Layer 9 of a small transformer language model trained on English Wikipedia (13 layers, counted from 0, width 128).
A neuron adds its activation times its output weights to the MLP's output. To switch it off is to set its activation to zero at one token and run the rest of the model.

Output weights of the MLP neurons that the questions are about. A number n stands for (n - 500) times 0.002.
n60: 619 436 381 334 490 449 767 350 455 615 621 310 480 560 586 446 451 542 304 454 331 712 358 577 559 528 754 509 480 253 411 299 596 525 647 473 484 437 596 522 462 605 651 622 386 483 457 453 526 535 585 460 585 493 465 400 562 465 469 463 454 598 385 525 535 410 779 432 380 532 595 663 605 439 279 402 645 282 607 550 695 662 352 497 457 733 545 442 531 384 538 588 420 478 551 334 422 438 455 563 271 414 641 563 463 473 561 637 595 531 429 658 493 438 590 364 543 567 554 532 570 562 436 509 490 626 643 503
n78: 559 354 542 519 543 510 716 347 416 515 347 437 550 620 390 415 488 574 588 435 435 642 443 781 356 406 356 761 476 433 481 510 446 453 497 443 475 418 300 619 478 566 392 427 422 704 352 494 462 506 369 509 534 515 408 469 519 612 382 503 437 464 529 636 465 556 550 658 490 455 399 519 451 440 417 454 439 479 590 424 468 442 349 573 559 630 615 321 672 513 460 678 710 554 491 307 396 565 409 521 728 591 643 477 193 500 513 478 580 517 330 343 413 539 163 452 617 507 327 426 570 421 486 578 416 361 503 487
n127: 255 402 569 598 539 563 475 576 400 486 594 565 467 579 580 500 440 610 517 392 539 472 441 563 685 475 402 742 500 446 376 474 360 737 508 334 489 616 606 528 291 554 519 391 719 609 488 562 419 511 522 601 523 289 591 589 689 494 518 524 533 444 564 503 563 409 663 491 518 491 602 574 380 688 534 477 486 642 542 488 397 465 558 495 675 414 520 500 382 669 643 433 383 500 381 453 410 439 520 557 403 483 500 524 271 587 655 528 376 574 456 437 382 532 411 488 545 554 492 312 451 584 506 593 535 530 409 406
n137: 542 575 538 617 401 408 461 710 328 537 457 415 597 468 394 631 456 547 602 414 293 425 428 405 531 334 596 548 428 421 642 514 416 690 515 323 458 554 369 447 413 594 562 508 323 503 539 343 547 554 549 503 495 444 392 336 425 467 612 517 480 486 589 489 584 624 556 470 734 627 376 514 564 357 324 414 405 579 460 463 473 311 678 445 472 524 546 238 505 370 540 575 438 535 460 503 442 414 638 454 403 548 558 531 571 571 492 478 338 488 429 440 506 503 520 420 523 372 513 429 568 428 451 513 483 471 555 450
n172: 575 506 468 486 588 477 406 333 450 432 395 500 528 462 462 621 441 583 641 566 469 488 599 412 494 589 600 408 422 418 569 292 634 497 530 475 437 367 545 601 538 480 588 481 402 467 494 463 554 659 586 506 414 240 526 680 521 412 636 488 827 470 314 455 541 395 609 491 477 471 580 590 491 640 605 395 567 254 583 679 596 515 508 405 494 544 365 599 448 397 371 532 649 550 639 444 482 435 494 472 431 506 409 418 587 384 447 497 360 317 701 362 509 429 379 530 451 518 451 462 251 668 466 603 550 426 619 569
n220: 447 634 487 619 626 516 375 699 452 596 296 583 443 484 600 440 774 335 503 565 516 617 421 497 431 399 426 494 360 308 418 579 452 633 485 652 578 551 408 569 522 433 385 476 533 563 368 557 521 529 387 628 601 770 685 409 399 343 412 286 556 588 516 612 771 503 513 510 650 497 451 471 605 417 580 438 564 600 788 692 752 513 583 552 649 516 570 609 560 350 209 381 526 430 519 525 637 474 393 452 520 456 584 411 367 661 583 541 359 510 587 587 358 477 410 539 423 325 532 574 503 571 517 450 555 469 475 543
n221: 509 405 293 440 255 370 620 296 424 573 525 491 535 555 467 366 529 567 350 568 422 500 539 550 654 548 515 495 409 589 522 611 740 415 586 544 427 654 546 429 442 467 599 458 557 431 557 573 586 456 474 495 426 650 439 357 523 689 565 601 644 662 463 411 657 554 494 514 322 696 548 357 554 467 483 639 556 557 572 580 602 562 508 444 534 478 464 559 617 442 787 650 541 519 555 484 446 469 508 406 545 456 559 563 511 503 647 489 396 395 513 522 468 362 431 503 509 494 470 676 580 517 582 353 539 438 516 636
n278: 742 477 390 584 297 394 757 319 578 414 509 549 447 653 516 415 477 479 334 440 367 561 687 411 406 619 637 447 336 598 494 460 535 509 408 500 587 570 430 471 527 356 438 562 636 592 531 410 647 594 494 511 450 548 479 457 461 518 462 633 426 467 436 632 450 414 466 557 338 464 491 488 372 447 539 585 423 423 708 488 742 515 546 417 423 544 607 698 631 602 668 404 530 586 491 249 500 406 503 626 561 465 480 491 426 478 568 544 477 195 537 509 491 488 389 647 689 615 424 506 627 411 535 468 560 469 526 609
n321: 511 590 468 408 483 495 366 473 346 607 487 425 506 481 596 460 376 427 632 393 555 484 422 575 588 464 491 574 600 556 444 472 294 542 601 542 442 585 525 561 307 436 419 385 382 627 541 553 453 545 692 574 627 571 580 442 454 508 332 511 386 489 563 560 361 336 308 470 685 441 443 567 470 508 393 588 333 474 699 639 505 419 446 552 564 495 430 426 432 617 437 489 487 524 553 562 530 339 590 490 481 407 401 661 355 722 473 479 523 671 425 530 562 565 550 446 380 539 362 625 436 505 389 560 603 523 427 508
n392: 331 503 456 486 473 485 578 551 616 542 532 518 656 575 383 396 447 432 532 420 443 267 453 424 644 394 372 503 404 459 422 344 254 491 516 506 634 564 560 497 512 451 566 539 536 554 614 552 505 535 453 483 569 359 483 517 298 556 593 509 518 339 273 350 395 650 479 394 20 468 393 567 655 552 550 557 623 469 402 563 506 574 331 469 394 669 337 522 497 464 580 423 346 558 532 506 441 420 556 533 428 465 617 566 452 509 430 663 408 311 418 523 472 577 500 506 780 439 532 730 515 593 531 426 550 509 579 446
n402: 500 508 316 452 520 519 458 564 510 415 462 582 626 538 594 594 424 549 468 431 455 438 639 437 455 544 629 511 514 617 451 402 456 508 464 311 729 387 407 513 598 713 572 464 464 449 553 562 483 424 658 393 551 582 573 612 456 626 416 486 325 480 628 460 400 518 559 558 445 568 464 562 531 486 530 612 426 632 380 556 582 437 447 456 483 680 394 514 489 426 508 519 486 372 478 453 375 439 348 559 642 457 473 483 405 751 492 408 576 609 500 270 595 613 633 467 392 451 618 624 595 500 390 484 649 448 495 283
n609: 497 680 700 434 460 516 607 360 596 546 513 729 544 478 431 569 325 361 554 493 584 525 702 394 333 466 641 484 622 487 427 523 350 538 560 500 566 342 477 478 602 756 364 436 572 609 523 287 509 440 564 491 327 448 943 494 402 631 334 430 387 546 467 549 363 574 517 529 380 516 559 570 536 347 752 457 369 469 520 569 484 461 392 607 728 366 522 419 447 447 488 453 439 618 481 494 454 533 516 461 529 453 456 655 429 600 487 513 540 586 485 487 254 328 384 623 480 460 522 348 458 373 429 622 646 429 413 507
n633: 524 524 474 613 476 528 441 363 281 509 435 539 485 507 520 537 413 565 612 505 525 527 456 465 400 440 543 612 539 426 420 574 458 559 522 544 430 674 443 466 389 576 555 473 524 679 555 459 470 569 582 440 489 618 458 500 594 456 689 367 474 578 445 563 666 496 558 516 613 604 571 567 581 486 590 540 407 425 614 531 514 472 648 609 495 468 456 485 470 656 516 514 500 505 534 636 474 401 474 548 372 511 437 498 659 619 542 493 458 585 466 495 603 568 426 596 410 347 523 629 505 512 539 430 561 352 478 431
n668: 448 414 324 497 444 452 330 359 402 336 399 503 619 424 537 545 427 486 494 465 561 386 468 574 436 376 534 508 437 367 528 398 446 494 534 598 470 679 459 625 469 441 492 503 512 704 427 730 642 416 546 435 617 513 492 522 420 673 282 650 579 555 428 746 584 413 529 360 531 694 408 497 647 480 503 439 534 631 379 655 289 588 546 668 477 390 508 569 461 620 448 514 531 447 472 429 488 506 506 551 543 584 417 617 557 642 475 478 641 479 639 412 408 554 526 354 435 580 489 637 593 485 383 583 554 557 454 506
n731: 491 372 323 544 605 536 603 597 539 575 461 457 450 420 580 368 717 551 520 442 570 438 604 384 479 375 474 720 614 488 538 469 411 661 581 500 468 385 427 447 666 532 391 486 397 534 378 561 516 488 528 421 556 335 485 451 382 497 453 264 515 658 436 667 518 540 457 572 463 503 397 349 540 402 545 232 536 648 447 540 438 542 686 608 405 239 399 478 509 460 439 526 527 470 523 672 615 424 419 492 655 650 451 540 552 572 545 396 586 490 235 476 628 410 460 584 720 434 661 533 500 621 588 483 443 557 506 363
n1016: 296 495 516 436 497 505 500 422 522 444 532 599 434 508 346 438 467 301 417 530 302 628 510 521 554 593 427 484 494 547 539 410 461 575 408 547 397 542 573 479 642 547 485 442 570 568 443 593 437 484 492 583 396 342 589 428 543 508 433 530 568 597 419 518 655 423 546 561 269 392 428 497 519 471 468 600 593 292 475 492 408 428 345 452 658 553 487 665 495 478 374 572 513 468 560 586 425 374 650 480 497 341 474 565 464 635 384 442 480 548 500 516 375 465 350 204 373 619 503 484 476 631 355 394 390 430 472 511

Each question names a token from some text and the token that comes next. It shows the activations a of the neurons there, in the order above. A number n stands for (n - 500) times 0.089.

Then comes g, the gradient of the next token's log-probability with respect to the MLP's output, scaled to length 1. A neuron's effect is roughly proportional to its activation times (output weights . g). A number n stands for (n - 500) times 0.0007.

"ur", then "c"
a: 500 500 500 500 500 500 500 500 500 500 500 547 522 500 500 500
g: 581 416 778 515 555 457 685 338 546 510 384 561 653 386 386 747 413 564 566 601 578 383 330 645 407 478 430 471 421 343 624 459 405 323 623 331 557 320 296 364 574 537 362 490 653 331 610 454 491 217 536 498 514 447 685 516 550 399 166 542 501 656 361 629 504 525 490 414 495 676 625 661 674 374 732 347 400 425 629 559 473 460 401 633 473 367 498 422 628 622 406 562 664 635 355 698 418 398 754 533 469 564 614 341 424 474 496 706 651 749 638 583 499 419 124 627 548 413 491 508 663 528 506 584 508 468 311 710
Which neuron, switched off, lowers the next token's probability most? n609

"-", then "M"
a: 500 500 500 500 500 500 500 500 500 500 500 500 536 795 500 500
g: 238 488 574 386 632 615 373 388 487 572 518 504 355 273 525 426 706 811 605 624 423 579 688 597 905 448 531 546 532 445 566 321 525 457 749 420 385 613 468 588 555 668 513 474 628 569 555 528 400 389 425 695 550 501 696 248 518 627 509 628 480 386 535 300 691 401 379 639 491 555 221 334 747 658 433 369 692 476 590 507 206 604 550 515 387 440 550 713 480 358 501 541 580 497 728 497 536 483 471 571 739 514 689 581 567 483 576 334 459 412 390 348 399 579 427 490 538 616 293 487 542 287 535 475 450 435 706 445
Which neuron, switched off, lowers the next token's probability most? n668

"1", then " of"
a: 500 500 500 500 500 500 500 745 500 500 500 500 500 500 500 500
g: 402 784 583 371 362 379 580 299 525 529 438 341 425 510 349 656 513 324 556 627 378 418 524 488 528 674 645 647 680 519 664 478 491 328 448 540 647 537 536 757 662 278 397 505 555 495 709 406 491 387 645 475 637 558 435 281 496 312 497 577 497 571 379 567 493 148 513 533 275 432 270 602 483 330 483 141 763 547 460 618 483 446 725 483 416 613 552 586 559 423 242 551 659 548 739 564 623 624 375 457 597 499 568 322 458 292 520 222 553 543 382 593 635 415 445 413 466 314 521 364 374 589 576 558 503 476 494 588
Which neuron, switched off, lowers the next token's probability most? n278

" He", then " a"
a: 500 500 500 500 500 500 500 500 500 500 500 500 500 500 500 975
g: 507 454 486 766 451 596 504 502 563 443 621 823 421 405 282 527 382 590 736 200 422 499 433 463 413 528 458 678 341 664 490 491 545 597 640 446 521 420 489 402 372 745 552 556 207 383 415 482 496 552 504 608 445 476 470 514 582 545 413 244 674 425 383 549 505 399 307 452 511 310 473 519 667 594 507 474 286 404 594 633 516 674 327 245 515 511 468 345 508 597 733 546 511 503 527 373 517 589 752 355 467 444 627 377 645 423 410 699 492 624 459 312 728 550 544 376 620 558 497 110 444 448 619 484 744 661 270 447
Which neuron, switched off, raises the next token's probability most? n1016

"j", then "av"
a: 500 500 555 500 500 500 500 500 500 500 500 500 563 500 500 500
g: 343 584 330 595 591 454 549 397 479 408 449 370 458 459 631 582 558 212 495 446 491 364 454 396 681 408 302 463 784 509 723 433 396 285 655 222 657 683 413 823 521 533 536 606 631 452 423 604 632 473 604 346 371 372 492 746 409 528 552 740 686 444 341 501 510 756 470 311 606 405 763 515 581 582 499 683 569 468 355 555 427 575 494 620 519 601 315 528 584 374 650 542 458 546 488 440 356 251 596 460 543 522 482 507 348 622 673 491 406 527 680 438 391 679 521 448 559 737 458 527 679 549 394 313 234 620 457 374
Which neuron, switched off, lowers the next token's probability most? n127

"es", then " for"
a: 553 500 500 500 500 500 500 500 500 500 510 500 500 500 500 500
g: 545 513 440 553 461 317 805 365 592 655 718 343 453 481 590 637 650 484 237 461 820 338 371 575 723 536 525 329 184 555 408 538 551 366 447 547 235 679 376 425 559 546 518 649 660 343 281 456 351 521 559 516 609 478 536 787 528 372 640 347 488 526 443 502 521 317 390 522 281 339 444 676 545 448 596 533 530 473 519 611 405 604 509 292 309 586 426 499 407 355 647 550 492 247 658 488 583 312 402 557 272 476 518 565 554 667 506 485 346 384 412 380 407 590 481 710 416 666 626 526 520 558 524 689 409 532 578 702
Which neuron, switched off, lowers the next token's probability most? n60

" 4", then "'"
a: 500 500 500 500 500 500 500 743 500 500 500 500 500 500 500 500
g: 416 657 498 311 342 561 416 505 470 357 177 514 457 561 387 603 452 299 599 327 395 377 448 475 810 400 427 675 516 288 404 444 653 473 552 500 330 415 361 449 495 442 603 426 381 429 805 403 518 658 431 362 420 427 613 532 327 316 448 420 564 599 567 644 460 686 586 485 228 614 503 691 389 593 597 402 404 446 243 645 458 419 261 537 301 536 416 674 304 297 273 264 453 611 403 442 499 713 595 642 496 559 581 225 481 499 494 607 509 543 431 501 294 234 352 458 563 590 454 546 637 536 498 671 552 511 512 596
Which neuron, switched off, raises the next token's probability most? n278

" att", then "ached"
a: 500 500 500 500 500 597 500 500 501 500 500 500 500 500 500 513
g: 596 521 640 430 654 549 505 312 473 596 931 159 647 732 458 619 482 505 499 744 503 663 741 630 518 468 732 257 627 518 574 575 591 362 809 707 445 427 582 412 565 629 451 409 391 528 591 394 377 607 439 383 602 285 505 514 489 585 417 415 469 608 642 636 491 310 492 452 338 482 374 403 368 769 543 505 508 418 323 505 494 489 362 536 525 543 647 626 516 456 528 474 646 304 687 303 458 399 492 425 566 623 471 628 610 525 446 448 538 363 362 393 319 440 542 337 535 577 417 655 821 566 453 549 602 410 700 501
Which neuron, switched off, raises the next token's probability most? n220

" f", then "ill"
a: 500 500 500 521 500 500 500 500 500 500 500 500 500 500 500 519
g: 484 489 528 497 319 468 511 505 291 395 345 534 612 515 291 510 540 567 554 811 609 674 340 678 348 424 723 312 451 537 613 672 283 611 283 639 561 234 634 366 493 627 681 562 527 498 639 385 401 445 577 526 601 354 382 603 447 603 644 515 330 405 565 619 536 592 269 423 630 400 451 352 437 374 440 348 485 542 547 406 541 501 580 470 529 516 542 258 567 518 719 733 529 343 565 403 803 670 407 536 494 436 369 609 536 545 598 613 674 550 856 488 642 447 815 394 521 432 376 452 298 427 589 337 444 378 610 556
Which neuron, switched off, raises the next token's probability most? n1016

" John", then "son"
a: 500 500 500 500 500 500 500 500 500 500 578 500 551 500 500 500
g: 695 527 691 272 554 683 423 434 286 590 511 638 549 390 656 362 369 548 487 475 559 582 350 480 692 716 419 516 416 526 599 404 666 587 413 476 585 625 290 531 497 518 416 514 578 210 579 656 421 492 618 570 541 420 460 341 438 462 338 272 502 625 714 577 523 481 574 419 604 605 441 815 578 600 264 448 527 687 244 562 641 353 410 525 630 569 308 542 573 248 518 502 512 467 731 236 482 415 585 645 595 313 506 513 623 546 616 695 585 631 482 565 493 477 325 327 668 447 406 682 528 480 283 646 580 309 336 705
Which neuron, switched off, lowers the next token's probability most? n402

" Team", then " ("
a: 500 500 500 503 521 500 500 500 500 500 500 500 536 500 500 500
g: 655 320 486 289 485 717 413 531 666 420 339 506 578 753 485 516 516 473 622 608 642 372 552 494 424 573 510 720 613 534 791 323 589 609 409 621 530 493 490 349 365 461 534 420 518 406 289 247 653 587 532 652 495 461 544 518 422 483 655 632 569 617 670 772 574 354 364 571 455 646 336 363 481 646 411 162 486 499 332 561 591 573 709 492 516 382 504 663 401 496 194 485 413 341 468 400 685 546 492 596 263 499 399 321 525 646 244 604 382 398 662 426 513 392 483 575 306 643 483 563 647 730 415 575 297 406 478 478
Which neuron, switched off, lowers the next token's probability most? n172

" of", then " the"
a: 500 500 500 500 500 500 500 500 500 500 500 500 500 500 677 500
g: 326 431 416 369 568 416 848 335 616 490 590 696 596 458 261 628 726 564 375 477 532 616 397 443 603 678 622 202 610 441 733 484 262 518 592 308 458 419 430 519 635 363 444 318 582 475 499 467 539 702 607 566 560 305 557 477 436 454 524 352 327 537 395 564 530 607 297 395 662 497 452 383 451 525 444 513 639 420 318 500 613 608 518 508 546 464 600 511 535 279 352 411 495 684 698 634 524 386 561 440 599 415 301 695 523 579 431 715 534 371 670 241 447 417 604 504 589 659 715 735 379 730 412 566 446 500 271 339
Which neuron, switched off, lowers the next token's probability most? n731

"levision", then " appear"
a: 500 500 500 500 541 597 500 500 500 500 500 500 500 500 500 500
g: 614 262 393 579 346 603 517 705 273 496 516 455 276 450 466 607 528 812 362 287 540 292 380 664 482 531 360 389 589 374 349 796 540 501 663 639 609 573 429 449 566 423 303 553 860 495 450 350 418 493 422 545 553 528 644 495 429 450 634 314 586 325 607 616 586 623 442 439 500 316 560 430 497 622 525 546 374 656 712 558 438 576 363 670 665 603 479 363 253 571 640 429 562 665 729 516 397 588 414 274 552 546 595 808 518 428 619 524 539 635 358 389 495 592 420 549 401 293 462 446 560 653 530 522 433 449 248 477
Which neuron, switched off, lowers the next token's probability most? n220

"ae", then "i"
a: 500 500 500 622 500 500 500 500 500 500 500 500 500 500 500 500
g: 383 390 583 631 484 410 405 728 392 526 479 622 566 376 406 563 359 501 131 345 554 488 561 665 559 530 576 429 533 777 542 376 474 661 502 511 350 468 322 517 518 756 419 788 469 456 748 551 610 646 501 381 515 327 381 370 506 603 393 741 365 515 711 566 561 608 675 602 601 444 457 488 594 419 448 602 555 553 260 424 343 339 484 654 548 498 535 620 572 449 670 307 505 371 456 557 335 445 402 600 393 535 494 585 490 722 613 554 599 450 641 410 454 435 528 543 620 715 688 418 546 554 345 615 163 238 194 381
Which neuron, switched off, lowers the next token's probability most? n137

"\n", then "==="
a: 500 500 500 500 500 500 500 504 500 893 500 500 500 500 500 512
g: 402 471 436 324 515 543 416 478 545 601 744 499 431 425 554 280 368 576 654 595 311 435 493 438 490 494 520 426 696 487 399 289 436 491 399 803 458 703 318 258 435 366 773 509 507 454 525 279 687 657 751 422 599 447 544 389 517 607 487 386 416 438 166 505 425 392 683 546 413 556 568 642 667 466 410 697 691 579 673 523 563 474 422 532 395 467 561 452 438 494 675 481 431 477 553 499 611 469 627 437 458 471 427 132 318 459 301 507 557 275 612 762 727 378 509 708 683 340 601 574 447 488 532 541 586 322 528 316
Which neuron, switched off, lowers the next token's probability most? n392

" 9", then ".9"
a: 500 500 500 500 500 500 500 659 500 500 500 500 500 500 500 500
g: 571 595 563 452 481 557 522 461 480 471 525 520 394 515 481 460 390 621 510 576 432 605 697 366 335 441 562 209 455 336 400 512 401 556 557 248 585 311 556 472 487 704 614 645 367 680 557 380 564 524 457 420 230 517 729 565 659 705 599 300 435 464 545 309 478 589 391 606 613 608 628 575 600 495 844 650 261 544 592 423 544 549 448 463 574 671 645 239 537 559 502 455 498 590 516 436 677 454 388 596 458 560 324 658 828 475 610 303 518 621 490 542 418 458 617 398 652 566 419 502 522 208 618 487 805 282 427 180
Which neuron, switched off, lowers the next token's probability most? n278

" he", then " trans"
a: 500 500 500 500 500 500 500 503 500 500 500 500 500 500 500 890
g: 581 455 559 454 509 618 660 753 672 458 534 433 444 481 563 447 502 405 341 664 450 327 576 435 382 441 521 546 705 652 427 671 704 356 471 726 475 375 493 442 491 302 625 443 498 496 583 317 694 445 389 450 583 464 460 581 535 685 288 440 833 560 421 505 297 446 659 460 446 576 206 521 362 581 665 470 792 294 556 396 524 417 421 139 603 417 625 588 519 440 358 655 436 650 646 395 340 591 675 543 464 438 458 708 624 473 261 715 492 513 422 547 444 503 524 399 633 578 666 516 253 556 590 481 243 566 571 325
Which neuron, switched off, lowers the next token's probability most? n1016